Layer 7 of a small transformer language model trained on English Wikipedia (16 layers, counted from 0, width 128).
A neuron adds its activation times its output weights to the MLP's output. To switch it off is to set its activation to zero at one token and run the rest of the model.

Output weights of the MLP neurons that the questions are about. A number n stands for (n - 128) times 0.0057.
n4: 73, 113, 118, 182, 117, 97, 116, 143, 132, 94, 92, 142, 90, 162, 79, 137, 92, 150, 168, 124, 106, 136, 126, 147, 119, 139, 73, 170, 146, 92, 126, 147, 92, 115, 169, 115, 144, 151, 133, 147, 160, 149, 139, 118, 122, 131, 93, 159, 88, 111, 147, 69, 148, 110, 137, 94, 53, 119, 59, 164, 127, 161, 125, 119, 117, 163, 74, 174, 160, 127, 146, 110, 107, 123, 147, 158, 110, 92, 125, 134, 175, 100, 102, 141, 165, 166, 203, 146, 94, 114, 139, 107, 110, 154, 101, 105, 167, 163, 97, 88, 156, 120, 98, 123, 123, 154, 149, 144, 136, 126, 70, 155, 171, 144, 92, 130, 125, 138, 176, 91, 147, 106, 128, 164, 122, 142, 116, 170
n33: 97, 160, 78, 111, 94, 137, 87, 161, 102, 73, 114, 143, 125, 122, 129, 71, 118, 147, 147, 136, 102, 169, 118, 110, 103, 131, 116, 114, 108, 102, 155, 151, 125, 134, 140, 108, 140, 165, 111, 137, 132, 151, 106, 109, 131, 135, 85, 122, 119, 172, 151, 132, 153, 123, 141, 133, 167, 134, 94, 118, 162, 116, 149, 114, 115, 177, 118, 156, 103, 81, 89, 126, 160, 143, 138, 107, 136, 163, 121, 71, 95, 161, 110, 136, 127, 141, 122, 131, 118, 151, 107, 137, 104, 125, 105, 157, 131, 118, 132, 149, 162, 139, 163, 103, 150, 133, 159, 140, 172, 127, 141, 151, 119, 172, 123, 119, 129, 159, 119, 122, 115, 100, 161, 128, 142, 119, 132, 92
n50: 132, 84, 105, 112, 117, 148, 179, 107, 197, 145, 85, 167, 166, 110, 110, 150, 133, 187, 92, 97, 170, 132, 93, 108, 122, 71, 112, 150, 114, 177, 112, 84, 113, 199, 182, 124, 124, 141, 128, 90, 196, 144, 84, 144, 106, 56, 188, 150, 183, 134, 182, 168, 139, 76, 69, 87, 105, 96, 132, 114, 146, 128, 132, 118, 124, 170, 144, 110, 164, 133, 155, 137, 132, 150, 87, 152, 32, 104, 87, 107, 110, 75, 147, 94, 108, 125, 123, 121, 184, 122, 123, 145, 135, 134, 91, 138, 182, 116, 144, 101, 120, 162, 172, 125, 99, 139, 121, 104, 118, 102, 97, 124, 140, 82, 125, 135, 125, 87, 132, 129, 123, 97, 122, 116, 182, 180, 109, 174
n103: 133, 164, 121, 107, 152, 112, 138, 143, 108, 143, 136, 176, 101, 138, 110, 104, 149, 158, 99, 92, 156, 142, 138, 122, 99, 164, 148, 123, 140, 134, 126, 143, 142, 139, 141, 130, 138, 57, 99, 134, 125, 122, 133, 126, 169, 135, 124, 121, 148, 155, 161, 116, 111, 122, 126, 128, 106, 95, 93, 62, 113, 148, 144, 111, 136, 168, 150, 147, 110, 89, 57, 111, 132, 160, 101, 119, 128, 172, 116, 132, 186, 121, 107, 161, 174, 133, 133, 140, 100, 104, 171, 135, 144, 104, 143, 130, 102, 162, 110, 126, 58, 137, 90, 157, 153, 113, 126, 157, 145, 97, 109, 156, 110, 173, 112, 121, 169, 135, 117, 164, 88, 114, 122, 110, 64, 92, 158, 112
n127: 143, 141, 140, 125, 144, 133, 174, 112, 119, 101, 150, 86, 97, 129, 140, 82, 188, 123, 104, 136, 106, 139, 95, 156, 150, 117, 109, 177, 145, 152, 49, 83, 114, 82, 95, 104, 122, 158, 137, 156, 133, 103, 110, 156, 108, 143, 122, 126, 78, 97, 150, 107, 114, 86, 107, 107, 177, 153, 122, 117, 92, 124, 172, 130, 158, 111, 131, 109, 117, 130, 139, 128, 98, 152, 128, 201, 126, 101, 115, 198, 102, 112, 139, 144, 148, 120, 115, 150, 102, 93, 128, 134, 102, 156, 147, 159, 125, 155, 102, 106, 162, 112, 165, 145, 165, 145, 111, 137, 133, 138, 146, 116, 145, 113, 127, 128, 148, 110, 143, 111, 143, 129, 179, 87, 112, 121, 118, 153
n250: 137, 151, 70, 130, 112, 170, 135, 168, 119, 101, 115, 120, 160, 118, 138, 136, 149, 95, 99, 135, 140, 75, 120, 182, 105, 120, 120, 132, 121, 185, 106, 146, 160, 136, 104, 132, 144, 163, 102, 104, 185, 120, 119, 148, 141, 112, 100, 112, 113, 102, 131, 132, 141, 146, 120, 134, 112, 127, 155, 135, 109, 141, 139, 181, 107, 132, 103, 101, 110, 93, 97, 130, 97, 114, 137, 136, 185, 158, 124, 116, 127, 134, 151, 112, 144, 163, 117, 132, 124, 166, 122, 159, 109, 140, 117, 132, 129, 122, 149, 97, 88, 151, 155, 105, 186, 115, 108, 134, 168, 160, 61, 136, 87, 141, 95, 139, 96, 107, 111, 145, 101, 166, 152, 159, 83, 122, 111, 101
n254: 123, 136, 132, 151, 98, 121, 147, 148, 86, 128, 117, 100, 99, 137, 162, 116, 128, 104, 151, 114, 138, 132, 73, 141, 86, 110, 133, 155, 165, 110, 147, 125, 135, 170, 187, 106, 140, 137, 142, 158, 129, 135, 133, 86, 122, 121, 168, 166, 126, 174, 121, 155, 103, 149, 111, 135, 78, 120, 147, 94, 113, 135, 113, 138, 114, 107, 149, 137, 189, 130, 89, 175, 110, 134, 92, 99, 130, 138, 73, 102, 110, 119, 90, 165, 168, 139, 81, 156, 108, 106, 124, 140, 128, 126, 121, 105, 157, 123, 88, 89, 117, 175, 82, 164, 150, 109, 176, 144, 83, 180, 125, 99, 81, 139, 113, 154, 183, 140, 119, 147, 177, 106, 101, 106, 189, 138, 105, 111
n273: 155, 122, 81, 141, 143, 115, 111, 159, 97, 139, 167, 83, 170, 157, 114, 123, 116, 105, 121, 99, 151, 93, 121, 164, 150, 120, 96, 159, 103, 157, 122, 157, 156, 122, 137, 121, 125, 159, 144, 119, 115, 116, 131, 148, 143, 114, 139, 93, 118, 72, 126, 159, 63, 132, 145, 146, 117, 184, 165, 149, 135, 135, 99, 120, 79, 127, 140, 115, 139, 126, 137, 99, 138, 148, 110, 138, 131, 155, 126, 85, 123, 147, 108, 106, 75, 113, 64, 144, 171, 98, 105, 125, 139, 93, 124, 119, 143, 146, 126, 125, 165, 132, 191, 114, 169, 125, 135, 102, 220, 127, 100, 140, 124, 125, 87, 126, 111, 172, 96, 144, 84, 151, 8, 126, 122, 160, 110, 150
n385: 174, 153, 168, 113, 148, 136, 176, 106, 146, 120, 117, 120, 104, 84, 190, 184, 110, 155, 156, 140, 126, 145, 191, 96, 202, 127, 118, 186, 172, 117, 161, 102, 143, 101, 139, 111, 97, 109, 153, 118, 149, 108, 127, 142, 156, 130, 126, 86, 91, 165, 80, 102, 124, 109, 122, 131, 126, 102, 150, 172, 109, 106, 145, 142, 165, 116, 98, 112, 88, 96, 119, 116, 119, 139, 150, 134, 91, 144, 114, 121, 159, 168, 131, 143, 109, 140, 133, 153, 110, 106, 117, 142, 101, 125, 136, 93, 143, 79, 153, 167, 121, 100, 101, 92, 145, 156, 142, 131, 90, 125, 100, 149, 88, 146, 123, 154, 119, 103, 104, 144, 83, 104, 98, 76, 160, 127, 145, 101
n388: 152, 134, 120, 165, 128, 114, 153, 124, 146, 158, 107, 109, 182, 130, 125, 127, 120, 114, 110, 114, 152, 104, 144, 125, 128, 87, 169, 134, 149, 157, 147, 162, 131, 116, 145, 100, 168, 135, 142, 87, 157, 103, 96, 132, 133, 141, 159, 101, 115, 131, 154, 126, 113, 145, 108, 138, 76, 112, 159, 125, 109, 121, 100, 130, 113, 141, 102, 118, 151, 103, 131, 97, 120, 125, 125, 118, 135, 134, 101, 137, 146, 130, 118, 90, 121, 152, 145, 117, 106, 139, 115, 152, 138, 99, 99, 148, 135, 158, 119, 113, 160, 110, 163, 85, 155, 146, 108, 120, 124, 152, 137, 154, 130, 153, 121, 127, 89, 121, 102, 132, 162, 125, 120, 109, 86, 128, 134, 147
n415: 126, 153, 83, 146, 113, 162, 119, 153, 142, 126, 112, 108, 149, 165, 163, 161, 150, 148, 144, 153, 120, 129, 121, 123, 126, 92, 126, 135, 137, 129, 139, 151, 130, 162, 149, 152, 145, 122, 104, 67, 124, 180, 154, 146, 152, 123, 142, 111, 91, 143, 111, 98, 133, 91, 87, 139, 116, 129, 142, 162, 108, 164, 107, 165, 116, 104, 187, 76, 169, 143, 139, 145, 130, 120, 151, 115, 145, 143, 124, 76, 142, 139, 114, 127, 84, 128, 124, 134, 100, 99, 105, 156, 119, 141, 104, 103, 147, 123, 109, 137, 129, 121, 161, 111, 155, 116, 114, 114, 151, 157, 108, 127, 134, 114, 117, 98, 127, 144, 101, 112, 142, 157, 93, 110, 96, 106, 152, 83

Each question names a token from some text and the token that comes next. It shows the activations a of the neurons there, in the order above. A number n stands for (n - 128) times 0.025.

Then comes g, the gradient of the next token's log-probability with respect to the MLP's output, scaled to length 1. A neuron's effect is roughly proportional to its activation times (output weights . g). A number n stands for (n - 128) times 0.0029.

" c", then "andid"
a: 122, 128, 128, 251, 128, 121, 128, 125, 125, 128, 121
g: 144, 81, 84, 100, 159, 124, 142, 138, 161, 118, 115, 124, 131, 109, 105, 121, 114, 106, 177, 65, 149, 139, 101, 117, 144, 121, 197, 137, 103, 154, 159, 117, 174, 119, 106, 160, 125, 117, 149, 157, 82, 115, 149, 150, 186, 129, 111, 128, 135, 126, 137, 102, 83, 120, 176, 107, 95, 148, 115, 127, 72, 136, 129, 182, 113, 179, 100, 173, 192, 109, 128, 139, 110, 154, 136, 123, 121, 109, 150, 100, 130, 133, 90, 124, 199, 97, 112, 65, 148, 164, 196, 180, 127, 164, 128, 128, 106, 144, 125, 113, 87, 151, 112, 196, 91, 131, 90, 147, 129, 77, 160, 89, 154, 188, 144, 86, 54, 95, 121, 147, 100, 143, 111, 125, 89, 101, 110, 140
Which neuron, switched off, lowers the next token's probability most? n103

" he", then "art"
a: 122, 141, 127, 126, 127, 126, 127, 122, 204, 169, 121
g: 155, 129, 54, 98, 177, 140, 144, 80, 149, 137, 133, 75, 168, 163, 156, 135, 131, 140, 117, 92, 127, 139, 150, 154, 127, 115, 135, 100, 120, 149, 120, 112, 146, 158, 120, 113, 149, 146, 98, 116, 173, 135, 96, 71, 169, 116, 143, 118, 197, 89, 174, 121, 153, 156, 145, 115, 184, 105, 119, 117, 115, 109, 127, 134, 81, 130, 161, 92, 95, 139, 168, 126, 108, 106, 100, 176, 77, 185, 90, 112, 161, 110, 216, 81, 132, 127, 164, 82, 108, 125, 135, 85, 173, 94, 79, 95, 106, 138, 116, 151, 118, 120, 172, 148, 83, 101, 109, 89, 133, 134, 119, 119, 111, 115, 184, 134, 141, 128, 74, 179, 150, 186, 147, 131, 84, 110, 163, 126
Which neuron, switched off, raises the next token's probability most? n385

" appointed", then " the"
a: 123, 139, 121, 127, 128, 160, 128, 127, 127, 122, 125
g: 147, 116, 124, 127, 192, 111, 146, 144, 147, 122, 137, 114, 111, 119, 135, 150, 134, 57, 82, 171, 112, 111, 95, 168, 65, 173, 115, 173, 147, 138, 133, 105, 120, 145, 86, 137, 164, 141, 126, 135, 124, 154, 144, 156, 137, 91, 96, 77, 150, 144, 127, 133, 165, 121, 187, 73, 124, 169, 105, 181, 158, 98, 113, 176, 70, 85, 106, 127, 117, 160, 131, 165, 118, 171, 166, 152, 120, 144, 121, 101, 110, 117, 102, 124, 114, 104, 148, 104, 153, 89, 150, 93, 103, 144, 175, 196, 80, 85, 169, 115, 150, 65, 134, 177, 129, 131, 118, 81, 132, 165, 115, 121, 131, 57, 150, 167, 99, 84, 123, 123, 128, 84, 132, 140, 156, 76, 166, 140
Which neuron, switched off, lowers the next token's probability most? n250

"-", then "American"
a: 125, 125, 126, 128, 221, 121, 127, 121, 128, 126, 132
g: 108, 133, 122, 126, 196, 61, 119, 111, 129, 100, 165, 70, 126, 139, 107, 107, 167, 145, 103, 95, 114, 100, 100, 138, 145, 85, 155, 119, 136, 156, 108, 109, 170, 151, 102, 94, 102, 72, 141, 164, 186, 90, 131, 95, 162, 123, 101, 142, 117, 83, 169, 120, 122, 149, 98, 148, 159, 161, 160, 129, 140, 135, 137, 121, 72, 158, 140, 142, 110, 150, 81, 213, 106, 94, 167, 175, 115, 127, 160, 134, 113, 125, 177, 148, 64, 101, 118, 138, 179, 123, 139, 142, 105, 154, 101, 124, 131, 54, 122, 121, 97, 106, 134, 156, 128, 150, 110, 146, 112, 116, 185, 103, 124, 141, 66, 197, 158, 109, 169, 155, 164, 126, 123, 118, 184, 107, 93, 112
Which neuron, switched off, lowers the next token's probability most? n127

",", then " Matt"
a: 176, 121, 127, 127, 128, 122, 128, 125, 128, 129, 121
g: 92, 119, 136, 148, 143, 192, 111, 42, 180, 88, 137, 136, 109, 130, 170, 137, 105, 185, 113, 119, 99, 118, 186, 114, 165, 131, 114, 126, 125, 118, 116, 128, 122, 186, 120, 147, 77, 124, 121, 169, 98, 162, 106, 142, 120, 127, 108, 145, 162, 147, 134, 115, 105, 84, 86, 132, 130, 94, 114, 116, 170, 148, 86, 108, 160, 159, 165, 178, 161, 130, 145, 164, 100, 185, 168, 174, 113, 99, 69, 74, 197, 81, 139, 89, 106, 104, 172, 133, 129, 107, 151, 135, 125, 138, 129, 186, 128, 105, 134, 84, 135, 111, 162, 164, 112, 84, 125, 171, 106, 94, 139, 135, 133, 175, 87, 87, 114, 121, 144, 113, 92, 64, 130, 147, 129, 107, 147, 102
Which neuron, switched off, lowers the next token's probability most? n4

" First", then " Minister"
a: 121, 122, 128, 121, 127, 154, 128, 124, 126, 127, 121
g: 120, 87, 150, 159, 91, 130, 114, 148, 137, 159, 110, 70, 151, 162, 101, 147, 161, 106, 204, 132, 180, 100, 98, 135, 123, 106, 145, 176, 113, 150, 146, 162, 152, 139, 147, 101, 107, 96, 135, 152, 179, 128, 114, 161, 89, 182, 72, 130, 160, 123, 96, 91, 118, 97, 117, 113, 121, 98, 147, 196, 121, 135, 117, 165, 183, 92, 64, 160, 109, 102, 137, 125, 142, 146, 134, 103, 161, 96, 159, 189, 86, 135, 95, 107, 117, 103, 68, 140, 124, 112, 113, 92, 109, 149, 123, 164, 133, 176, 172, 70, 144, 135, 100, 210, 157, 106, 125, 68, 122, 107, 139, 125, 137, 115, 100, 121, 116, 108, 123, 120, 120, 88, 124, 147, 151, 201, 101, 114
Which neuron, switched off, lowers the next token's probability most? n103

" for", then " Al"
a: 122, 176, 125, 128, 126, 125, 125, 122, 127, 123, 127
g: 148, 117, 78, 180, 107, 77, 136, 162, 113, 143, 108, 139, 131, 151, 113, 130, 95, 205, 190, 151, 148, 110, 59, 114, 190, 169, 122, 85, 144, 140, 137, 125, 179, 124, 134, 86, 91, 66, 133, 173, 134, 123, 111, 169, 125, 103, 111, 162, 107, 173, 109, 110, 144, 174, 137, 122, 127, 158, 130, 110, 172, 138, 94, 137, 128, 69, 133, 119, 137, 110, 85, 128, 130, 131, 132, 181, 138, 120, 112, 93, 144, 182, 166, 145, 150, 117, 82, 118, 145, 123, 92, 99, 110, 159, 52, 119, 179, 181, 151, 101, 150, 128, 99, 106, 161, 143, 123, 124, 114, 117, 115, 135, 132, 114, 81, 68, 162, 174, 103, 160, 118, 66, 103, 166, 141, 102, 104, 127
Which neuron, switched off, lowers the next token's probability most? n33

"em", then "an"
a: 168, 123, 243, 128, 128, 123, 128, 128, 122, 122, 121
g: 105, 98, 107, 188, 126, 147, 169, 100, 175, 147, 175, 75, 116, 180, 151, 169, 135, 167, 102, 161, 176, 139, 144, 106, 169, 121, 50, 116, 121, 107, 159, 123, 134, 175, 160, 139, 155, 102, 140, 118, 124, 118, 155, 107, 92, 133, 143, 89, 195, 112, 97, 153, 148, 95, 89, 115, 114, 133, 138, 157, 137, 114, 142, 78, 143, 159, 153, 101, 131, 188, 143, 136, 93, 155, 179, 160, 116, 156, 94, 86, 130, 95, 154, 79, 130, 134, 83, 176, 135, 95, 137, 162, 143, 117, 97, 132, 87, 61, 136, 126, 81, 106, 94, 115, 140, 135, 72, 107, 118, 108, 80, 163, 159, 105, 68, 108, 133, 114, 105, 116, 132, 185, 111, 153, 143, 169, 116, 118
Which neuron, switched off, lowers the next token's probability most? n50

"iss", then " Maria"
a: 128, 127, 128, 122, 128, 123, 156, 128, 128, 122, 123
g: 90, 106, 162, 114, 136, 97, 202, 164, 153, 180, 100, 117, 125, 135, 147, 113, 95, 117, 101, 101, 138, 121, 70, 104, 149, 122, 148, 88, 139, 84, 157, 161, 101, 143, 149, 75, 151, 110, 123, 181, 150, 95, 148, 173, 88, 116, 53, 126, 131, 133, 110, 168, 137, 130, 79, 111, 157, 123, 81, 96, 136, 128, 128, 154, 172, 111, 157, 130, 115, 125, 116, 160, 118, 173, 143, 129, 109, 114, 139, 121, 113, 97, 128, 103, 172, 110, 170, 155, 92, 127, 148, 91, 144, 132, 105, 143, 178, 160, 84, 148, 158, 128, 200, 188, 138, 127, 90, 137, 173, 155, 87, 130, 157, 101, 123, 73, 122, 163, 104, 62, 134, 71, 117, 133, 204, 137, 96, 128
Which neuron, switched off, lowers the next token's probability most? n254

"a", then " ("
a: 127, 127, 124, 128, 128, 127, 124, 128, 128, 128, 174
g: 91, 142, 136, 164, 161, 150, 130, 118, 149, 149, 186, 119, 126, 81, 134, 160, 119, 167, 153, 148, 128, 92, 152, 100, 110, 95, 133, 127, 188, 102, 165, 129, 119, 126, 125, 159, 143, 133, 102, 128, 137, 133, 120, 123, 114, 123, 99, 176, 52, 165, 72, 132, 137, 118, 177, 112, 115, 181, 107, 170, 128, 149, 159, 164, 114, 138, 122, 139, 183, 130, 118, 117, 170, 64, 97, 160, 78, 19, 152, 170, 116, 120, 155, 155, 36, 103, 121, 145, 117, 122, 137, 144, 154, 127, 111, 153, 145, 103, 104, 119, 120, 164, 105, 71, 96, 83, 80, 115, 140, 107, 80, 129, 171, 154, 100, 126, 101, 128, 116, 114, 108, 157, 142, 149, 102, 193, 136, 139
Which neuron, switched off, lowers the next token's probability most? n415

"hew", then " w"
a: 127, 128, 124, 128, 128, 123, 128, 127, 126, 149, 141
g: 132, 109, 135, 106, 109, 135, 158, 96, 109, 148, 158, 125, 124, 134, 118, 119, 143, 100, 144, 91, 111, 190, 155, 133, 111, 115, 160, 162, 172, 123, 106, 97, 133, 58, 80, 128, 137, 162, 184, 83, 134, 146, 119, 60, 68, 142, 180, 122, 145, 138, 131, 90, 111, 153, 177, 156, 144, 97, 189, 169, 123, 101, 99, 150, 127, 228, 109, 153, 157, 92, 106, 69, 175, 133, 156, 137, 171, 173, 106, 140, 116, 156, 146, 130, 185, 151, 166, 85, 110, 156, 116, 67, 112, 137, 149, 82, 97, 83, 132, 160, 144, 140, 117, 103, 125, 99, 145, 104, 106, 134, 138, 140, 132, 120, 117, 105, 119, 137, 139, 83, 71, 83, 144, 101, 166, 102, 128, 136
Which neuron, switched off, raises the next token's probability most? n415

" de", then " la"
a: 128, 127, 128, 122, 128, 151, 127, 127, 122, 132, 124
g: 77, 151, 102, 94, 140, 116, 156, 129, 135, 181, 143, 151, 79, 124, 137, 88, 120, 147, 122, 135, 137, 118, 122, 105, 163, 93, 160, 76, 107, 156, 114, 132, 60, 188, 179, 114, 129, 124, 113, 115, 129, 123, 155, 113, 131, 87, 94, 116, 131, 84, 104, 89, 117, 108, 114, 92, 85, 114, 101, 171, 129, 212, 121, 39, 81, 117, 140, 134, 167, 148, 160, 119, 94, 162, 123, 89, 183, 150, 105, 161, 166, 184, 91, 156, 167, 90, 112, 69, 181, 118, 134, 132, 119, 119, 162, 130, 130, 111, 155, 141, 141, 162, 141, 124, 192, 165, 124, 134, 95, 136, 134, 144, 104, 187, 137, 111, 123, 163, 149, 99, 134, 141, 116, 77, 132, 115, 182, 133
Which neuron, switched off, raises the next token's probability most? n250

"app", then "ens"
a: 128, 123, 128, 128, 128, 122, 167, 128, 125, 121, 122
g: 118, 154, 131, 125, 163, 121, 147, 134, 139, 99, 121, 199, 86, 102, 123, 94, 104, 149, 163, 151, 105, 131, 135, 118, 122, 61, 144, 115, 115, 78, 182, 140, 118, 151, 167, 126, 121, 146, 131, 102, 157, 120, 119, 96, 52, 146, 130, 150, 83, 183, 147, 138, 123, 185, 133, 100, 110, 180, 153, 163, 106, 191, 167, 80, 89, 66, 112, 172, 102, 142, 78, 147, 138, 101, 110, 117, 129, 217, 115, 57, 120, 134, 138, 155, 124, 151, 124, 103, 109, 96, 127, 115, 99, 123, 113, 117, 186, 159, 134, 147, 160, 140, 130, 133, 78, 194, 135, 123, 135, 106, 142, 137, 120, 133, 146, 81, 127, 109, 112, 70, 161, 97, 106, 183, 104, 136, 118, 159
Which neuron, switched off, raises the next token's probability most? n33